Layer 9 of a small transformer language model trained on English Wikipedia (13 layers, counted from 0, width 128). Numbers have three digits each and are written without spaces.
A neuron adds its activation times its output weights to the MLP's output. To switch it off is to set its activation to zero at one token and run the rest of the model.
A neuron's activation on a vector x is GELU(gate . x) times (in . x), where the dot is the dot product.

Input weights of the MLP neurons that the questions are about. A number n stands for (n - 500) times 0.00066.
n13 gate: 489377518623395522525578381579576403403445812514678616339479470455565330405496551520670530504467543626433280515479264622586389430454426434322504522415305562504417486361514493336452305500265740336467432313485337940616551464573475518425444507683611533590309442737827642500628522493704612458493548514489559507482651570323424692474411544522556412318616504586649428722511578635577500331724
n50 gate: 697529658399594460431389439587508374381533468430585541412401537433707463307253613533394334339452604411459548256761309559303654326603582562571421437475779405586478527522475471711301518486544486624275486809416486637514417573346424624500667504496522578500475456436541720664653589659400489709347683543416530529539508555413561389716518596654768434689459433507564443668401514515115471537393
n94 gate: 363771330559507399341424312508601428408549355669337584365507481515340291746507399453373371342568478458714586306526634349538500735635595556522636230624383429751360573593567366570519618456594454601496507359511528422590481504609626489312523463695409455647323290428580580588730508534409762446657380482323587676731399500511463485298477363640576312490527496710595452478414368691696323587642
n158 gate: 523434638536570401416243575405615287362281564489567689500721422328544336577518541401586433475500674478635330599489474444511435470539620725582587739572696276416370503640431240388373536443452602460597377565412444431425394749593456522619496464356485437511605275543388275492583534365496631609571526370563534275468721552478361552635574500749763515493579461722446540393176468220563678644403
n173 gate: 605537460182467522632654555787588538475470726652485614578382391624577478559362148387461796663611442463598496470326386530436500433392688567619584477594370341438722414448441353590586606450564412537537522531478479496219390441437445677325764591467313317417544448285323447583266556688489305617394470489574579404243431612394482429628612575522289459537481601459320431456496337422340519511496
n391 gate: 301622443553470320306469382734568270625593440515453626627619687383630391519564588558333598519608617263488419328470276403547406407463457362552541403590458209371553564534409259774624765481587485450395229392420558458578165515531470611555715447459407624225511465485516551594425531290547360357610350391701340369387381706348572461465453527428570554667224575441496297462508279477639322365511
n405 gate: 414476500528709237733393536598442575483447589234461464387632568290448656476493381494340407383500476475353433353617421443468531685537686679336466529483574563659438467591709521507376548524607456391287479701357707604463441629687614286437425736366568546507597321405525489607572603742536433507636651552655464190565558667580430404475422539800586602653554473561387476416553466465479571465633
n498 gate: 620387692604520484729570610546466194292537606453537616484421426525370582508492528343799393747691396455815814463341504578479484208311686606342544727504500395424324342354274500500389560417634422715385412521439604536437621355578520476565604528520644562632548268476595342802353541562500453558459553472668360480229542323468492656475890694452488757729450607504445412386419448695492635320650
n13 in: 490553507579543624278341603597375541371453516709527579624299717639627422477516731599458558428685543578462678306654634645442546273445476483542661548454396416480582332493723510454551669634462519590408530671550745440465560510598533346434619464411659507345480564400725548292431544561517468490353487352439330715621320469715626449589547446461350443546472409517477569567433366554281530517428
n50 in: 673543489396547305672573412702620540518398447663371452736615742647666350388575554487532480528620589613434391655373452653220511500574673475416244386373336561518568490518518280489427414560497548330419450508367297325608561464558621580526356296330526482539411507549761496732493430412540427472478507536434412511447500489325711654228595467305426467585459409577366589366460164743515504551711
n94 in: 264532591458351236684529557459456562468587462555540606589455554362418391504496600564244412335675268486424722621563434583664549594566402771566553315357471539292581583682571674808699680545590446589363402653429324602466472585536405511442424680300572608584514504538507642293517449533587565480485736574568602593416511648648493742424403312388427446529621448420656518500607298307615547500531
n158 in: 593512579681698556323770507516521464516492419469286435348554415496544730417645388461647591594440359423549324719305467629768500444326480584698520415613528460355473445576690472434601441465517428695714168467452523516657405563536453524318553421551379359418516735531589447378259807201593462557589524617740634684422715569532638383468480363414378732540344670394469449416021558699396512352345
n173 in: 486527290599558445452625510500329357561660567404472416410404636444435573384365469746460494689317365417693376476389658569619763493593461428554493451520604507436446567545503586433521432409629490562636604435531559378397480623728480545586447673544643455432524242553392500528621483385622427536496335520621510434365350702517490267420437364395794693450426550661376304586342530173410611320574
n391 in: 461555445529445063412522389548478496538324562365465565504422569427364461475421462473496469425543391371413270458508465354864195543405353487566734392707432326718458409543445534442461256338415666407401437633496318807471335707295315483321765828492345405642517423541426630721438543612647508333296231617676530415387310362513256345348517582533543346419107732517719596483662317594504273423434
n405 in: 545608468226612536631308526404254406255541602477610496367597602304272378664709339529360555362435373533352307247417339500627555740645529452461555537520370456361330403400640716445577611622535454111541563483500427480198796424512357436522488607500382406409325641477377615553622524512500496681709371445557602411630467614385588300656272561449521137453570527434566449444528567387605390148778
n498 in: 697361180601369607594754473441517496423512492528404496278496554271725862582585627474743564569599464458308385463789567521588536442516647508236565475344372500512294664266582296432417322376436351193413480680435367244646500516512711430460571322689529288351370619464475387550512567317212551590362595391558554372460534754334431417467400517637458653731433472416592617233615640627339351327532

Output weights of the MLP neurons that the questions are about. A number n stands for (n - 500) times 0.00056.
n13: 484365538447560400922726459562646453496504486325516621389695478478469607565470453252575286777412406482725370496347358436590569569482429496564341593399612613365485398384305360654437349399178438547504426447620437681586594489343581515292432492696380754395639610540534401768564341465522434496447756686702624175210622521524381321525406661709707588447562320529436500452598589496830489392550
n50: 585714483508706448402484425344355576644466508623445442586621303460695738426459372547414396377596353285479461523516577418806832469414385310469487518259413436405845177474392496647509260463464513560694458558546595484589530568586713219466652665428382393508420597465403512311483500648269246547471658272620740619566807633452649475609041408400472269514366443391543334711595571682600583313684
n94: 904348615438577800435297727595588387630532582435569398529899673674605701314458341482741717648413504669389296616391570496500614281515565390445595538552686363636531357715555426471348580438752636289577379567544594473751605492179580272537445536630613378484472492395434634504521543191670406439656354460470259420483686247479462448589617671386544450642416537361441504554515636545306696372456
n158: 260509452556513415357406291600408522756438570486795345590415388671424415385474218729610495720527354334324415327261615595803528435582415342812360500629619433482500254550496656441699248547418557769772451252442768626406496470605618769637656589783398855553324454525355517410387591491470456473354286571475518500707504678298669478594402211600457820328421697357565640717433438641416571449720
n173: 420623830558676340577411364360771384576488574539629445610505507346520220433558351240482205418636682649280557593654623566546269462533544515241312338384623560344325366397524618316431595566568552500596292292720446481540536382289781250605359420519428504829714479459640574382504457548523676294434614528307438759438394574533634729375500607360500578719576550392544558583676583648500605481496
n391: 386673592569772481369586309554437825465464684413402409578243428432252663253379332464403486618241257363516447395582543540589232805391398530615521567387654528525488479446676297521591308418301560623562261484512328488569484751354656580241658545681597488707536436300478429652243658569516107357406647553412588652416448654513535451630545436596531454680367584500306656567595516496385519410371
n405: 392577534465438405191659317329505496717814484686430567680438448808755422740483304398492363640643483571605513552587521525718753627488469496480443370608629890611718419549462484311443484375529749740583435555427636652583392484306671547480614504623349652552419536194594597789261504759550508470299363379194616581339483495379380617302778444292702496387470567309627496567662560664239504608354
n498: 468532286629478615439531201653447616688463551584617194547395491422333696355469285521343662765366549500434781573513433428413602495285425756614283375287219843491482248680755821425519500366492427729451514423505283719593467786630345716384473676469551414472638447448697681387420360634447388542621145528404309413428641475308491579577528971173786500357629281649258447740461633723439474544450

Each question names a token from some text and the token that comes next. It shows the vector x that enters the MLP there. A number n stands for (n - 500) times 0.013.

Then comes g, the gradient of the next token's log-probability with respect to the MLP's output, scaled to length 1. A neuron's effect is roughly proportional to its activation times (output weights . g). A number n stands for (n - 500) times 0.00074.

" and", then " he"
x: 512359494452398610429434322464522370452363663438669595412348617459491521531399390641553511404523330350462508505320396542634431578375533530385569432446532424498397677557514571568295478570285406605506561538623439267583571424420441456285669555535564358626563540533352414548659768463363402573472521358507617446341670372522653524483691375673548505527186488517341499546491453520397548375676
g: 406535282644486593456616490515467530511811528469615364258518512277411651624290434663348215602605406249521703408694470497447392578426382626713337462333627569640419648597640521522579536281503571751416497431501493598588445547661519564420372564401535547602434593650650587303738365554578375671421523521520462593469675457620355573296638511453451566420556261557650308422513477629503598654501
Switching off which neuron hurts the next token most? n498

" ", then "3"
x: 315579656350716501472481486551385667374487557594552458508527451422550420515456379749461405514553538655482416290446389444370460628408475631556546452512438476610643479561424418238513402507337268341497521608606351388440493544477545462411342557478549475538585360577432491467508592560428412757544319397347533334673513601433560434445474618676444508313492615462531410648601482451589635548387
g: 692457462603340458298498656791441439582738276509587573719650575406580731619691600477484431566507416476662522460631513374464509420522533552373559608497615561560638641461587491521425686601511529167607325427348584452479284756645371361376206385465446538311586547588395441393540316637578445494783518577570486538362536494315451426324628654368584557518572569651463615428597473466359329390382
Switching off which neuron hurts the next token most? n158

"5", then " |"
x: 272365512351481523636425776370406547404531585461549502398649507503360568279567539409523625725486570522512499566584511388388455587459687495232423413385664476674691576541391390563473419676256579451420484702578491653551376528576509451477404325614577544559561359653372423507425502655471457499357688448379380591609298551616561480606535605607431604496339487343593544644451583481589527481537
g: 490467393271503612738418564749617402574516538473526377541313618338378398458364428433699610599565487365351367261558555670352410494419296783497500467636336327447399679398451564554393264309512598586228510384336526396449656572459592240532493350312623477598590446420520540466612551467631497541688368493558363500444583343640606372422532761560363729577576451575474456561599662617619514526327
Switching off which neuron hurts the next token most? n405

" A", then "bu"
x: 543498365587467473506776445550335368606563591642495569412368435381368332540460446522419558398397409319450376356568467441553388576554390608650673547444261563490383381604573402457498305522245496204695300393500536641364414551407482451466530679529397415548588493528594507544535493593534481259474408526510409412604517653612426540449474590488573397233389508618485473541605401484491450529574
g: 511431528485544244464542386339318471512270550623571396388490518512557544237674483646532532504562405357610556441454526311628544620373371708471748724692457544475689371306704571487798591497613438360431348653271658426603466579505582684554475551450300519537491466527446353443332548395623592382321340410397595403622373695568419265474526650550565612628359481464723291287581550462564542566553
Switching off which neuron hurts the next token most? n391

"3", then ","
x: 381588482731398602449611517511449529468627507423440527562548413799567524567529494604428400577441547526615471368519516438419517469412561428370487312647520541645642803526640582475489614601330528451627505518494536603439350546284454616190393463587521705683347514411558579465518513482575526409605488520456615535433538719659557231587598514543635604427615412462513627605690529390402413461354
g: 419689723402557525544510371626404637552457542521660407686526446508408644606647376487886388697465527523615708601462521394550469443453418576618514484555453449432455530503502444518540389394533458288539167531727619401539575407572732407422453553511585608413448403516739522446416497328609504471599427384790547348436600649146360719559392660551299597407487359340701379434468582384611717428513
Which neuron, switched off, raises the next token's probability most? n50

" |", then "\n"
x: 480567387444440610609486589580462548517531640514490415405505404473611550543380492199508887611557622415495547363513467474597585477519406590533496458419512546521568723621563507482474344468327467517630485449584394492457524441520352495216413582428532567584487521330541327506471533637546418598541485486491582521459624409513545396664647556472454538557620599505520582491601503485565489501448
g: 629308613753591490436448696507525627374466498710490535457534411563373544610632608368701424423690403321383541344561644527691611473677634466504701480438538394448360604452415601548611282545491827505582588553416595519359466484706632607469789399268452486562374402686381504605296589272506627563593521477664699438473387405520426549525766468386580521619436514598645552472677514586268349667410
Switching off which neuron hurts the next token most? n173

"N", then " –"
x: 459473156624482445649521538460524554394407679577437627576376634532385369375483552338596480413579402540521416459439467419468414493448482575426462429439408371538265496547593447422372643709185559481534618563551355680476494548445375490320469413407490573416441579628477377465498365519612427581434359430346513572421583406377449628323372620572464361267415573395489493422488432589470592434434
g: 438538646482454389436594729345574313475321498392628559542503481518516579632564563343783510502333409499620652553738359535600493669289606320362437318399542490627586619543744502584447478540417320413622551429536448543494339697539447475438503164425493498502485428512487526430515391511318723456474839458487742213592372438728412535713786536529319518525431470348577627467389523400516425422364
Switching off which neuron hurts the next token most? n13

" |", then " "
x: 498569340577493513507515470459597389494567667474596570384690512521629465441588490263602874384507596474429349502592420535411457501567476581434537521500480508665488632567457625549475462526358376426536519681573482510347579509297623640202395460272484552589489494512552475504410521522515503553502429478624531603399581629533570544561621458423600521568445456587550491488610416569316329511512
g: 741572406454642549509584429396466484406496549385229505495684531582736607344390384333522705620359466533452587609507509443574630625348389500615414532458576742577567510424668253455383549476651484582511510565491358334546479647497409537522587443617542593257551798574495353515577411465477291575337318630353482704453531668408261397376229424364356538459575357773364646449390360544523695551317
Switching off which neuron hurts the next token most? n173

" and", then " Republican"
x: 317340466512546562343739309411545447569497699575599603382345587522410246436452479642406507392555344372542544613446422490365488698444537535482743544383414512445288576480448708606333461707578526644560615404499551348542437401511650543331571579610473423615365459588398435662551613468466452672342444521583484533328568508609527497523724299596510590497282389683396515527468451477488687403646
g: 614561451574512358576478383581662532393376630494549434387650422416470321665563666453728749488381620410203490527711626407328648502495658597605734678599691456710554616534429519521259487403467275383541339370532432615861508655603264566420544635224553462533541288470517611515544488646510610523514398645465343528621646487494437392719676578486425517580525513528488470421422592390435725514455
Which neuron, switched off, raises the next token's probability most? n173